Layer 8 of a small transformer language model trained on English Wikipedia (13 layers, counted from 0, width 96).
A neuron's activation on a vector x is GELU(weights . x + bias), where the dot is the dot product.
The model reads these tokens: "It " "rec" "e" "iv" "ed " "th" "re" "e" "-" "of" "-" "si" "x " "st" "ar" "s " "from " "E" "k" "str" "a " "Bl" "ad" "et "

The vector x that enters this layer's MLP at each token. A number n stands for (n - 500) times 0.0074.
0 "It ": 448,418,401,568,487,329,407,493,517,462,541,537,631,411,431,420,306,444,499,455,449,617,422,462,421,543,467,541,483,519,423,603,289,634,570,505,491,711,461,603,353,475,396,362,576,580,418,437,475,555,542,547,526,434,518,581,450,484,578,448,594,430,496,500,564,553,491,580,589,551,546,486,416,630,525,445,501,506,481,414,399,475,692,597,540,498,468,557,490,580,507,539,733,450,603,445
1 "rec": 435,334,418,326,628,271,386,525,337,589,359,523,703,564,442,364,577,485,428,370,368,592,441,623,598,460,443,475,265,502,643,590,445,271,606,498,666,574,627,336,611,456,337,383,647,522,364,582,468,525,533,588,457,385,519,648,479,476,691,475,754,485,526,653,378,732,463,495,776,479,350,468,653,473,668,336,585,583,372,517,531,533,791,541,471,588,373,418,587,469,451,385,492,453,496,562
2 "e": 558,542,400,525,589,327,334,649,359,457,676,375,670,701,631,595,819,482,704,471,470,705,459,492,530,536,303,599,282,558,218,585,485,378,528,414,674,590,431,577,618,467,415,460,363,643,286,414,464,680,409,559,561,259,346,553,642,477,288,406,558,613,397,568,634,722,616,413,498,391,440,415,386,554,647,457,444,512,216,436,332,503,538,489,501,502,484,466,529,649,525,563,477,617,538,398
3 "iv": 356,551,419,458,613,414,365,729,443,329,667,447,719,529,523,363,556,557,606,495,424,362,435,503,604,615,449,573,597,659,286,637,468,485,562,624,776,510,457,363,470,539,667,263,531,621,660,441,296,500,554,655,465,438,559,413,504,432,274,352,598,474,378,555,430,764,466,503,723,308,515,387,392,482,630,302,646,567,525,313,426,535,642,189,455,514,369,516,618,604,667,461,489,528,588,546
4 "ed ": 444,517,421,511,495,460,488,613,438,485,538,502,543,534,621,450,548,476,512,455,576,569,549,504,478,594,462,605,364,504,331,722,243,587,470,567,456,717,402,478,415,517,480,515,599,530,422,491,606,539,442,537,421,429,489,533,486,488,616,461,618,425,391,472,497,526,385,513,537,585,497,600,424,557,560,495,585,494,323,456,451,395,575,566,433,394,362,589,447,498,625,398,589,467,558,520
5 "th": 452,590,526,309,458,364,453,508,356,447,696,520,877,550,615,556,668,500,566,599,497,476,672,444,455,289,353,586,373,613,548,480,464,655,540,373,503,616,383,593,670,472,355,450,657,411,454,361,316,426,476,570,568,437,415,362,558,456,516,194,588,541,510,597,519,620,423,557,588,476,413,330,527,586,373,302,522,496,375,508,421,408,773,546,468,282,313,435,638,645,652,519,624,506,584,569
6 "re": 473,647,209,287,590,392,239,369,467,521,475,541,622,586,662,473,668,497,625,594,348,656,741,493,377,521,290,532,307,439,495,542,497,507,488,458,599,475,511,612,391,343,496,549,722,608,404,570,393,389,455,685,351,480,274,406,662,315,673,528,596,540,504,542,617,666,364,494,572,450,633,317,611,448,561,338,424,276,448,502,548,524,760,504,495,360,534,384,625,675,745,617,478,575,550,461
7 "e": 542,502,335,342,418,487,519,507,413,401,748,572,665,578,516,513,715,616,828,676,561,822,608,454,558,548,314,478,345,589,210,528,469,447,617,554,709,591,549,481,387,421,675,262,584,484,239,342,407,545,196,545,551,430,319,465,695,408,365,450,563,594,453,505,542,621,482,586,525,461,552,366,362,564,591,360,478,570,364,440,432,569,512,481,538,466,491,473,387,533,565,707,494,486,463,478
8 "-": 481,478,465,385,616,607,549,551,430,493,494,588,549,545,463,462,613,532,576,663,431,605,457,435,630,715,231,556,481,701,461,483,266,445,627,514,515,531,610,441,273,382,515,363,505,443,566,348,266,545,442,573,446,541,395,468,532,556,514,537,598,653,376,417,618,636,298,461,557,324,619,442,454,500,544,392,467,461,483,568,633,486,579,497,478,407,452,456,482,576,664,530,698,596,529,488
9 "of": 466,419,246,350,472,498,330,522,312,500,608,483,910,505,588,422,419,668,600,512,412,432,623,398,643,550,394,422,275,583,520,571,561,533,692,597,592,505,635,470,494,677,502,409,617,664,315,458,168,582,329,498,375,448,443,592,475,567,527,338,473,609,457,547,475,616,471,573,606,542,401,387,439,416,515,254,684,401,392,515,330,631,658,547,585,277,554,465,423,368,793,701,631,395,451,650
10 "-": 545,552,417,389,583,509,562,582,337,498,450,597,616,507,339,524,571,465,442,639,445,553,553,521,516,700,254,585,393,609,449,571,302,442,531,609,424,584,554,433,260,385,494,393,602,513,514,367,291,620,503,560,459,492,475,454,500,610,543,447,587,572,392,450,612,679,293,467,520,305,491,544,451,470,543,397,599,542,474,669,524,391,561,577,497,306,460,451,416,571,704,496,683,672,540,499
11 "si": 507,507,369,429,536,366,299,406,322,370,515,596,530,497,632,499,686,393,461,576,213,455,532,297,748,439,242,754,290,588,402,509,529,514,574,645,763,529,428,484,659,533,515,583,432,476,278,499,252,402,426,756,617,317,517,435,556,629,564,368,572,669,611,551,332,493,358,617,532,485,507,499,295,537,484,418,693,491,392,429,484,568,619,515,668,545,337,663,454,507,500,646,591,513,402,685
12 "x ": 481,423,578,595,409,526,562,657,464,559,500,528,634,604,550,504,589,519,395,498,421,493,372,500,581,705,350,488,535,584,397,596,327,439,488,579,515,709,581,426,295,435,315,355,406,676,473,422,521,494,518,585,534,377,482,485,491,560,627,441,478,539,470,422,376,580,391,575,571,429,610,513,470,464,498,487,582,466,350,464,335,554,519,484,507,374,485,512,366,609,569,431,696,501,561,569
13 "st": 496,406,559,232,483,314,334,464,573,435,352,484,744,644,447,363,692,690,651,493,470,574,614,524,485,333,286,565,441,672,482,635,512,441,510,370,591,529,384,351,505,561,310,481,537,627,355,342,493,430,472,597,536,416,450,369,537,600,633,472,585,674,519,441,437,668,473,567,589,515,497,417,302,687,407,357,636,495,332,576,177,448,793,535,550,627,423,386,698,581,672,497,679,635,488,428
14 "ar": 486,407,603,301,603,467,320,605,335,484,530,426,631,682,513,471,624,492,426,672,700,574,604,519,482,725,271,481,230,973,409,590,508,462,520,657,687,469,536,452,517,420,234,470,484,621,401,497,321,550,521,513,474,576,208,634,506,464,574,375,610,700,519,469,429,673,439,464,556,452,481,454,507,559,452,517,518,299,491,453,364,522,911,360,324,465,527,556,502,581,483,535,565,334,346,614
15 "s ": 539,577,445,492,524,488,494,523,431,537,533,506,575,607,542,371,583,452,490,597,448,383,670,524,572,601,318,632,406,386,315,691,236,410,476,556,545,650,407,499,405,550,368,356,624,493,438,552,475,520,526,592,543,505,483,482,592,531,554,444,645,589,432,371,457,530,542,560,585,379,553,488,495,478,354,364,593,486,506,367,452,492,636,560,453,407,480,581,509,559,589,447,675,576,445,410
16 "from ": 445,489,570,485,431,427,447,505,377,491,475,519,573,487,512,483,590,473,403,550,471,509,579,563,458,541,482,544,354,508,428,563,324,579,515,528,485,774,392,530,270,454,486,531,629,447,415,509,582,500,460,394,435,575,475,576,493,545,517,510,573,475,415,496,417,571,474,530,588,462,408,532,445,559,559,460,618,435,404,464,386,496,701,571,490,351,468,439,516,502,579,484,672,507,583,555
17 "E": 489,531,546,384,461,528,379,393,224,443,673,542,731,591,458,544,634,463,564,426,408,546,560,506,573,523,511,609,454,426,341,567,469,529,482,557,712,565,419,469,527,242,479,622,536,437,512,328,374,406,359,732,396,402,367,473,718,656,507,422,408,756,488,483,491,679,374,550,577,424,463,372,365,439,445,552,788,368,422,597,314,537,752,504,582,515,244,679,466,606,492,594,713,385,400,461
18 "k": 298,709,490,177,685,401,564,478,393,615,650,354,567,671,557,607,644,610,586,561,360,498,474,578,633,344,407,678,458,459,453,597,490,486,441,655,685,494,379,644,430,384,482,276,427,345,326,347,358,595,414,452,512,533,436,501,801,678,462,328,577,751,411,373,165,516,354,592,735,422,563,501,348,448,473,493,561,394,454,562,491,446,505,539,705,339,429,654,476,472,756,435,496,523,581,613
19 "str": 225,523,558,393,442,409,502,516,298,459,427,495,621,465,464,492,557,618,514,299,456,508,581,492,373,576,204,636,590,703,514,530,504,486,358,426,680,479,391,340,524,308,524,455,371,656,186,497,280,454,497,576,625,570,493,351,521,689,648,539,619,605,380,443,411,746,409,460,788,637,675,443,383,738,286,312,571,422,630,566,471,540,832,559,687,428,397,334,606,576,621,621,409,640,524,605
20 "a ": 591,593,446,504,556,564,578,615,449,470,526,335,450,485,435,397,472,516,497,670,324,417,613,582,602,725,427,592,545,497,442,476,330,494,510,570,564,584,498,571,286,492,338,418,618,721,335,562,107,577,535,726,480,393,428,539,663,638,571,414,410,557,566,350,411,666,644,557,562,442,480,471,348,533,346,427,475,372,503,430,387,404,704,532,687,282,441,444,491,612,465,477,616,594,624,504
21 "Bl": 437,494,571,372,380,389,426,567,382,576,348,488,796,595,410,590,684,548,746,363,498,659,654,551,514,458,497,341,404,688,492,523,537,486,372,350,574,601,445,504,420,534,346,428,588,606,442,582,312,345,485,621,601,395,500,494,571,670,573,399,588,538,404,392,504,662,381,497,580,377,382,204,360,664,259,458,737,387,602,457,427,454,654,565,631,483,367,548,628,626,635,549,536,198,530,551
22 "ad": 328,707,389,100,639,408,368,567,438,491,700,377,735,622,588,515,568,436,471,581,418,318,610,510,373,703,376,372,418,462,621,546,540,571,521,632,784,456,434,560,426,497,534,354,728,362,413,473,444,503,548,517,497,509,447,434,724,650,626,368,495,638,242,401,482,543,359,393,608,522,388,445,378,551,531,499,693,286,382,606,341,501,766,537,486,534,371,362,600,669,425,503,588,490,531,643
23 "et ": 614,652,451,494,432,485,486,603,449,518,651,375,585,571,399,421,454,565,509,556,417,337,530,599,385,604,460,538,406,552,526,462,396,397,442,567,594,679,574,431,377,550,379,348,573,812,281,776,151,432,504,732,429,417,450,473,614,546,527,387,398,481,305,416,457,670,615,610,521,497,569,515,370,602,406,431,477,513,464,392,375,344,765,577,545,370,451,506,480,595,469,450,649,496,536,657

Each question shows the input weights of one neuron of the MLP. A number n stands for (n - 500) times 0.003.

n366 (bias -0.131): 467,467,572,545,554,415,551,494,558,643,202,531,582,458,565,641,533,354,601,592,500,741,687,551,412,273,668,289,480,618,381,452,542,516,694,372,416,239,552,591,507,406,453,690,465,451,558,477,534,620,465,650,589,459,574,556,383,443,335,468,620,423,437,560,531,448,630,526,673,523,503,490,691,272,383,419,413,349,596,362,362,587,462,456,439,362,451,601,552,452,565,448,646,470,494,661
Its two highest activations, in order, are on tokens 21 "Bl", 5 "th"

n24 (bias -0.091): 346,526,562,370,388,760,603,457,620,585,473,742,481,383,764,568,516,450,341,287,572,602,626,575,447,531,487,484,641,348,507,296,407,554,470,497,554,429,519,244,553,366,410,650,462,567,558,445,400,578,556,448,487,550,651,438,612,547,464,472,477,569,470,438,625,373,566,523,468,644,429,513,553,318,561,530,647,668,478,639,466,598,447,404,506,522,383,532,442,487,471,369,724,419,385,301
On which token does it fire most, and how strongly? 17 "E", at about 3.4

n182 (bias -0.105): 651,672,592,399,341,381,632,559,617,549,328,542,574,684,379,398,536,453,522,403,487,595,335,660,313,658,484,529,612,610,544,386,503,676,503,434,570,652,685,531,550,436,450,553,723,576,612,487,477,463,547,543,264,391,459,523,550,462,487,391,437,468,655,500,537,554,337,339,344,522,466,602,406,401,442,563,301,555,535,450,599,506,279,553,431,491,699,413,355,541,577,672,577,490,376,444
Which token does this neuron like most? 10 "-"

n90 (bias -0.269): 247,519,640,511,550,511,605,340,490,587,648,503,278,529,646,582,530,449,658,587,374,461,489,464,573,444,422,544,659,444,376,581,643,338,447,424,347,609,467,326,535,474,706,715,452,402,445,470,550,518,453,386,590,343,576,743,389,536,283,443,602,366,557,464,516,118,403,281,415,430,750,455,676,717,544,680,518,337,341,610,461,320,464,321,615,532,497,626,589,359,504,415,460,410,325,575
Which token does this neuron like most? 18 "k"

n253 (bias -0.142): 468,275,761,547,525,516,500,387,503,532,567,413,449,359,513,396,580,599,549,385,500,587,567,701,553,296,667,516,519,535,490,599,363,519,552,723,613,430,484,393,556,500,510,560,453,512,491,462,487,457,435,543,575,488,594,616,497,386,471,617,728,562,415,433,483,351,438,455,544,525,598,659,430,451,551,536,424,596,656,641,402,576,454,398,390,429,402,392,697,494,525,383,427,696,165,303
Which token does this neuron like most? 13 "st"

n271 (bias -0.191): 573,429,452,361,161,549,376,380,644,560,620,623,493,542,526,418,533,542,535,822,538,503,464,427,622,461,318,516,587,513,558,551,447,490,345,424,510,617,545,434,783,305,547,606,438,444,549,431,629,247,443,365,474,478,551,374,462,529,467,589,409,317,423,424,576,374,484,608,419,418,456,423,497,540,549,490,366,727,574,532,478,690,440,430,552,630,402,543,647,500,669,341,607,520,592,430
Which token does this neuron like most? 13 "st"

n241 (bias -0.158): 760,605,514,323,749,449,494,324,676,518,380,500,506,405,438,566,437,754,424,453,456,528,413,442,584,394,424,709,466,373,647,603,590,488,368,609,583,358,547,391,653,539,494,537,488,475,506,419,553,442,509,463,523,694,509,564,483,512,430,544,494,512,647,592,434,494,409,458,511,401,570,491,385,395,473,447,374,407,371,385,575,523,387,607,432,665,565,509,596,503,509,479,696,612,375,387
Its two highest activations, in order, are on tokens 13 "st", 18 "k"

n235 (bias -0.124): 631,414,500,620,292,403,287,584,476,434,517,630,587,389,589,584,523,698,593,462,469,517,700,246,497,524,503,455,546,639,483,520,576,417,345,434,424,459,395,617,356,426,676,443,634,321,494,362,537,531,591,469,598,659,494,497,506,281,432,463,441,266,388,469,537,437,625,490,262,413,497,457,624,447,760,556,386,487,380,522,494,485,319,509,497,516,379,471,632,553,570,602,514,415,568,444
Which token does this neuron like most? 7 "e"

n64 (bias -0.104): 480,484,472,437,439,647,603,525,514,594,454,444,436,539,556,335,593,487,583,496,513,530,623,566,589,514,478,511,536,535,564,671,575,380,523,469,535,475,541,487,386,461,595,559,470,426,474,542,548,496,538,384,536,513,593,394,521,526,416,398,466,565,652,555,611,428,479,531,460,553,648,332,576,356,393,398,510,504,489,447,523,496,515,430,572,604,518,428,417,592,419,450,481,409,523,466
On which token does it fire most, and how strongly? 7 "e", at about 1.3

n162 (bias -0.186): 516,662,527,586,531,290,626,562,557,516,547,488,261,573,277,534,370,767,500,472,465,463,597,547,523,531,279,468,651,468,668,443,334,638,553,548,357,432,506,438,607,468,477,547,331,579,455,616,567,322,509,556,620,656,528,438,584,356,379,378,573,443,540,447,510,421,541,646,491,455,463,421,400,430,387,480,691,400,604,364,373,614,466,669,545,565,591,783,452,393,513,554,363,523,519,328
Which token does this neuron like most? 15 "s "

n238 (bias -0.205): 445,580,493,676,399,566,621,597,500,698,484,456,449,718,565,358,406,553,357,477,720,414,278,723,415,508,375,446,452,649,565,512,625,751,528,547,581,766,304,451,730,376,448,484,642,548,558,519,765,376,704,306,595,417,531,453,620,300,378,504,436,386,373,623,914,449,481,371,539,368,609,504,415,512,488,344,493,574,443,564,515,459,530,308,679,410,511,306,531,458,469,211,301,441,278,617
On which token does it fire most, and how strongly? 3 "iv", at about 1.2

n361 (bias -0.088): 713,637,467,569,624,654,571,559,568,500,506,419,427,486,390,452,469,424,546,394,416,588,508,514,654,395,596,583,696,610,445,613,338,691,595,430,539,468,630,481,541,431,460,561,439,479,661,628,572,462,519,540,508,473,385,466,414,424,590,673,292,579,611,492,515,466,421,475,423,344,357,554,359,598,428,425,460,466,352,556,444,612,516,486,359,347,461,391,447,535,497,530,555,497,381,581
Which token does this neuron like most? 20 "a "

n276 (bias -0.246): 402,749,588,544,481,330,537,488,551,431,490,563,436,623,386,651,581,488,379,541,463,416,397,463,527,486,365,481,660,461,346,273,497,319,306,623,371,581,699,669,463,688,500,537,462,397,414,420,579,395,481,463,678,454,434,561,546,509,655,457,500,387,624,574,466,434,628,381,509,701,602,484,597,428,618,517,613,311,603,488,518,728,612,357,383,358,533,545,605,575,475,516,517,519,327,364
On which token does it fire most, and how strongly? 12 "x ", at about 1

n120 (bias -0.119): 658,322,547,516,477,623,445,610,550,568,629,447,367,555,576,500,484,401,596,445,492,427,564,433,589,431,495,702,522,567,564,633,385,534,604,448,450,520,458,408,403,426,638,497,289,480,569,473,583,590,552,490,589,544,484,516,523,541,538,658,489,476,478,397,500,568,378,281,522,356,534,473,524,552,500,489,541,438,625,451,536,673,386,459,432,731,368,457,407,458,394,624,581,481,428,441
Which token does this neuron like most? 8 "-"

n262 (bias -0.137): 582,572,465,563,540,423,591,537,596,327,490,512,519,393,430,627,461,409,342,662,681,581,609,469,400,445,652,459,444,410,574,640,476,427,536,560,402,416,456,648,473,548,397,700,649,600,446,712,444,469,360,420,563,398,491,562,602,441,633,544,608,431,585,688,470,476,422,272,632,622,636,588,600,764,439,510,372,516,365,626,608,500,453,335,626,506,443,426,417,484,602,338,510,202,419,547
On which token does it fire most, and how strongly? 4 "ed ", at about 2.1

n96 (bias -0.217): 526,344,634,378,365,474,456,419,364,430,704,485,412,487,208,681,503,522,553,465,538,479,529,374,540,375,637,474,622,340,602,470,584,477,790,455,455,452,436,534,422,364,627,466,612,304,684,506,547,396,547,428,376,306,478,431,456,497,520,544,570,363,616,341,462,515,636,454,441,646,657,520,354,650,506,333,447,572,468,375,472,525,421,736,415,497,470,665,481,487,532,445,451,546,528,742
Which token does this neuron like most? 5 "th"

n300 (bias -0.099): 615,432,393,557,425,481,594,542,405,615,445,497,431,535,584,527,572,524,652,470,495,544,525,417,560,600,578,538,579,425,658,572,574,683,344,348,514,404,516,352,491,486,429,500,418,682,547,588,420,433,468,360,624,503,476,430,465,286,433,698,570,622,494,391,506,503,495,660,480,409,391,683,573,460,486,631,440,456,290,418,455,534,513,423,578,580,402,525,605,540,380,615,611,492,476,428
On which token does it fire most, and how strongly? 2 "e", at about 1.2

n73 (bias -0.140): 353,449,589,170,321,531,512,479,480,426,444,299,500,472,528,600,380,573,515,653,402,374,597,439,415,732,655,562,615,453,516,591,527,575,529,386,543,540,537,449,422,544,390,559,392,535,344,616,468,324,518,650,537,567,660,490,549,524,529,612,439,402,404,437,725,518,476,409,374,409,548,718,517,342,453,603,437,642,675,551,317,437,427,527,521,563,462,503,503,482,488,544,524,475,667,746
On which three tokens does it fire most, strongest first? 23 "et ", 22 "ad", 20 "a "

n331 (bias -0.208): 403,442,652,672,411,754,343,506,595,594,693,592,465,566,610,390,407,688,543,469,494,584,443,540,263,595,727,774,713,481,322,444,514,380,591,586,419,453,519,324,635,434,605,480,297,491,440,624,490,546,691,515,636,457,553,321,472,500,484,577,403,587,464,503,667,536,568,462,410,516,417,455,538,406,535,474,470,490,444,418,403,470,331,475,619,466,518,456,528,583,399,676,538,455,433,451
Its two highest activations, in order, are on tokens 2 "e", 3 "iv"

n263 (bias -0.195): 710,566,667,567,442,393,614,500,414,482,414,664,489,398,539,319,271,229,441,410,646,673,468,618,530,321,604,567,282,446,533,604,573,408,471,384,581,343,616,510,530,599,382,430,433,389,443,578,676,562,465,442,396,534,455,464,507,372,630,414,518,535,315,432,372,520,739,282,571,631,655,286,572,540,500,467,585,568,503,264,486,662,283,583,470,767,656,454,610,424,560,334,655,601,469,490
Which token does this neuron like most? 1 "rec"

n29 (bias -0.133): 549,639,494,298,378,741,389,465,427,672,456,344,407,337,699,457,549,661,512,673,529,637,491,450,244,552,536,464,537,370,610,472,649,434,491,514,577,566,461,491,453,614,410,625,435,463,446,639,528,445,354,613,465,634,509,570,532,596,497,567,232,438,602,433,449,446,368,533,332,491,590,451,475,361,449,441,491,690,577,396,494,383,488,517,517,468,531,353,524,603,467,458,529,543,427,599
On which three tokens does it fire most, strongest first? 23 "et ", 6 "re", 20 "a "

n177 (bias -0.101): 381,487,475,554,440,428,493,507,546,583,508,428,649,624,598,457,328,534,371,420,650,560,431,452,410,505,577,493,480,527,539,588,396,490,612,572,405,643,524,490,410,586,454,269,586,379,591,389,518,529,505,479,587,529,461,555,498,435,305,519,568,444,358,602,665,370,565,443,423,582,548,396,448,581,586,584,505,607,541,414,533,458,483,457,563,600,449,505,606,585,434,402,516,595,526,476
On which token does it fire most, and how strongly? 0 "It ", at about 4.4

n383 (bias -0.122): 620,494,517,509,473,528,452,399,457,364,545,433,423,610,724,616,684,503,359,693,500,428,599,328,384,454,559,460,434,506,733,471,493,638,529,471,469,386,439,548,320,549,433,416,558,553,580,469,634,542,542,453,624,431,540,553,371,515,359,452,551,515,646,542,405,459,672,432,401,599,491,430,557,245,321,404,651,537,452,598,298,444,602,413,555,712,541,386,509,361,368,577,615,472,416,701
On which token does it fire most, and how strongly? 22 "ad", at about 2.6

n288 (bias -0.119): 402,616,523,402,503,684,599,452,508,385,272,663,511,516,432,521,378,452,649,414,406,488,304,355,526,583,539,516,385,630,529,500,592,470,503,523,416,642,505,371,580,574,472,620,473,471,500,514,599,457,524,347,524,428,419,469,620,620,350,551,517,478,582,619,590,544,460,619,513,582,457,508,417,231,445,409,500,591,648,405,576,505,324,495,534,412,549,464,514,503,541,374,503,634,527,378
Which token does this neuron like most? 10 "-"

n189 (bias -0.291): 513,572,447,525,491,471,512,469,575,285,225,554,526,528,497,565,342,547,553,512,438,612,616,618,520,387,332,519,627,371,590,543,565,392,474,578,576,234,684,568,676,650,639,433,257,455,608,346,480,534,400,656,491,605,412,432,500,416,390,609,605,428,615,272,439,548,397,651,383,775,478,435,570,428,385,553,604,516,500,525,528,421,516,615,350,472,578,465,663,488,640,500,430,584,500,345
On which token does it fire most, and how strongly? 13 "st", at about 2.2

n349 (bias -0.113): 500,438,521,522,625,447,579,329,592,378,566,412,429,323,563,578,319,572,606,423,485,556,482,448,647,543,336,561,624,405,442,571,383,442,398,457,570,388,472,463,592,455,403,458,608,495,583,749,568,473,623,512,502,605,619,387,515,441,556,549,503,393,376,512,417,621,527,513,477,508,505,554,570,565,538,419,527,444,488,476,413,560,488,532,450,605,419,622,485,505,487,626,583,656,480,473
Which token does this neuron like most? 15 "s "

n285 (bias -0.167): 595,694,647,598,391,517,688,500,373,347,535,375,314,431,424,398,480,464,580,555,588,339,750,400,231,681,560,546,466,433,573,500,371,606,384,469,369,413,694,411,607,526,445,593,395,469,622,680,493,712,345,551,451,609,422,571,458,329,655,458,544,432,629,500,416,394,328,547,555,696,535,425,375,483,500,521,617,627,653,628,322,579,461,397,528,481,544,467,384,669,421,596,478,594,413,490
Its two highest activations, in order, are on tokens 20 "a ", 23 "et "

n367 (bias -0.232): 396,565,570,539,358,416,485,480,461,578,357,537,482,575,536,540,463,661,503,618,615,475,539,408,478,579,458,495,479,402,489,377,576,503,333,478,448,616,497,470,489,461,457,516,337,362,550,657,497,485,475,397,562,556,518,323,371,317,511,480,473,297,591,578,467,621,444,368,529,510,518,599,553,505,518,592,510,368,500,369,530,495,459,673,525,482,277,550,576,605,479,430,412,574,647,574
On which token does it fire most, and how strongly? 19 "str", at about 1.5

n303 (bias -0.268): 563,560,662,592,437,503,456,639,603,468,616,370,414,564,514,546,330,255,503,513,524,605,241,560,654,360,521,634,549,510,486,575,556,503,496,545,524,438,595,536,937,486,593,410,394,435,373,572,674,340,323,295,284,617,635,385,340,550,245,323,637,662,412,391,591,581,621,472,440,531,367,454,497,546,524,489,431,424,487,493,556,516,310,704,448,360,371,589,442,571,531,521,474,521,470,430
Which token does this neuron like most? 2 "e"

n27 (bias -0.131): 427,547,572,586,378,442,532,413,400,477,551,482,399,638,388,494,399,449,440,294,383,370,467,661,487,768,471,439,583,238,497,453,570,423,363,391,401,599,587,528,345,526,383,551,484,503,339,581,527,444,519,307,640,456,612,618,560,431,553,469,719,392,463,575,562,354,665,516,574,432,434,586,604,644,578,587,729,533,452,391,500,256,393,535,515,491,527,536,763,307,474,603,433,690,481,519
On which token does it fire most, and how strongly? 16 "from ", at about 1.9

n289 (bias -0.222): 667,372,622,431,372,582,219,556,362,289,365,768,488,373,732,744,610,393,364,462,618,673,453,667,330,579,413,550,596,358,406,500,500,597,620,584,327,422,237,729,390,550,536,500,415,379,764,656,702,568,470,504,710,553,527,374,273,546,464,723,500,645,580,553,368,405,565,492,678,445,572,364,414,584,582,552,437,567,408,387,489,400,511,757,339,481,463,574,438,275,554,477,415,607,406,617
On which token does it fire most, and how strongly? 16 "from ", at about 2.7

n53 (bias -0.184): 504,543,494,601,374,342,586,663,309,593,522,397,398,386,517,585,461,524,640,318,613,340,775,431,219,670,472,479,457,333,555,485,436,371,540,523,559,426,587,625,504,486,478,624,500,444,756,662,584,446,493,345,448,622,445,518,650,377,821,551,579,510,331,547,701,450,634,419,394,489,357,532,806,424,363,406,456,426,407,463,439,523,609,452,649,571,652,359,468,658,350,605,481,479,415,483
Which token does this neuron like most? 6 "re"

n184 (bias 0.064): 513,539,494,542,499,487,524,506,533,469,497,518,506,520,526,498,483,507,483,498,481,523,506,480,513,494,524,482,479,510,485,521,517,505,523,490,479,511,518,487,509,485,490,478,497,484,521,485,543,489,496,507,491,487,489,487,481,517,494,496,556,529,471,542,501,514,541,518,491,549,474,515,516,490,538,512,500,471,480,501,531,508,508,498,482,487,453,518,506,535,489,487,523,496,476,473
Which token does this neuron like most? 4 "ed "

n309 (bias -0.228): 303,430,612,475,545,553,479,440,352,497,376,711,435,460,368,494,287,576,467,503,394,513,587,561,464,250,547,429,624,607,464,497,530,522,369,424,491,415,737,401,351,658,638,490,497,588,701,466,474,500,449,446,649,482,555,465,527,636,405,422,484,512,452,344,431,459,573,647,395,565,548,592,594,618,413,583,432,488,683,683,521,642,449,343,570,644,308,488,590,527,314,481,436,509,518,672
Which token does this neuron like most? 19 "str"

n2 (bias -0.186): 361,528,518,584,521,615,521,355,505,402,486,448,314,497,462,663,503,495,587,612,524,578,434,548,747,547,461,326,453,359,489,531,571,533,559,380,508,520,503,298,654,462,404,639,538,438,497,547,681,391,479,469,441,614,548,483,431,617,458,473,329,484,492,460,315,546,465,459,452,533,519,438,440,593,527,466,565,464,580,508,642,596,367,633,338,508,538,571,577,516,418,451,694,497,521,304
Which token does this neuron like most? 17 "E"

n329 (bias -0.139): 561,574,585,533,631,384,561,294,358,490,427,562,437,344,454,398,387,426,526,436,677,312,649,307,394,645,646,372,433,387,789,455,560,628,578,512,445,531,474,395,699,503,261,370,490,447,464,457,503,532,532,487,545,506,600,773,573,551,553,666,699,536,453,424,448,525,375,440,403,411,513,294,467,643,477,452,550,682,497,646,380,469,414,462,491,265,658,665,451,458,546,552,478,613,376,500
Which token does this neuron like most? 9 "of"

n108 (bias -0.122): 632,500,289,433,448,723,349,443,529,540,408,513,426,567,475,595,380,434,448,475,475,440,449,431,544,561,583,449,434,688,541,682,585,449,456,445,464,678,637,429,612,388,450,391,726,457,545,576,515,631,470,381,610,615,583,297,568,516,523,604,318,511,416,500,524,526,412,412,464,472,541,558,464,230,559,485,530,613,624,573,484,581,445,486,386,565,497,475,359,522,424,550,460,520,418,607
Which token does this neuron like most? 10 "-"

n328 (bias -0.262): 632,340,424,562,478,483,435,446,571,588,483,547,510,624,533,596,446,451,503,484,710,612,264,532,479,319,620,338,466,543,258,438,593,573,323,599,523,545,513,439,669,662,521,486,684,572,450,540,476,471,552,261,640,372,682,379,423,410,510,513,575,445,378,401,588,438,406,490,315,556,445,476,518,421,639,541,392,377,679,567,465,535,468,465,584,362,460,480,255,377,754,197,457,570,651,519
On which token does it fire most, and how strongly? 4 "ed ", at about 1.1

n357 (bias -0.037): 609,358,533,452,198,371,391,547,675,623,463,450,558,447,707,698,91,596,336,583,535,759,504,465,213,567,603,487,586,433,309,658,371,753,587,729,218,716,315,607,282,358,362,463,659,475,518,478,592,698,396,594,696,405,574,698,431,223,617,439,733,207,354,685,646,224,430,639,745,567,634,577,541,555,504,523,509,549,282,479,628,368,565,517,391,504,421,594,580,465,438,562,481,265,629,310
On which token does it fire most, and how strongly? 0 "It ", at about 12

n13 (bias -0.132): 697,543,533,462,569,552,406,379,671,388,503,515,739,376,513,550,403,525,478,434,478,541,494,541,440,593,412,410,635,649,318,530,458,522,540,491,395,531,433,509,336,526,407,510,306,421,644,452,577,472,262,271,632,562,601,500,606,394,686,350,434,528,629,711,609,379,626,597,479,529,534,651,668,348,371,553,552,461,554,503,287,362,516,450,421,599,479,281,587,686,513,577,605,581,525,503
On which token does it fire most, and how strongly? 13 "st", at about 2.9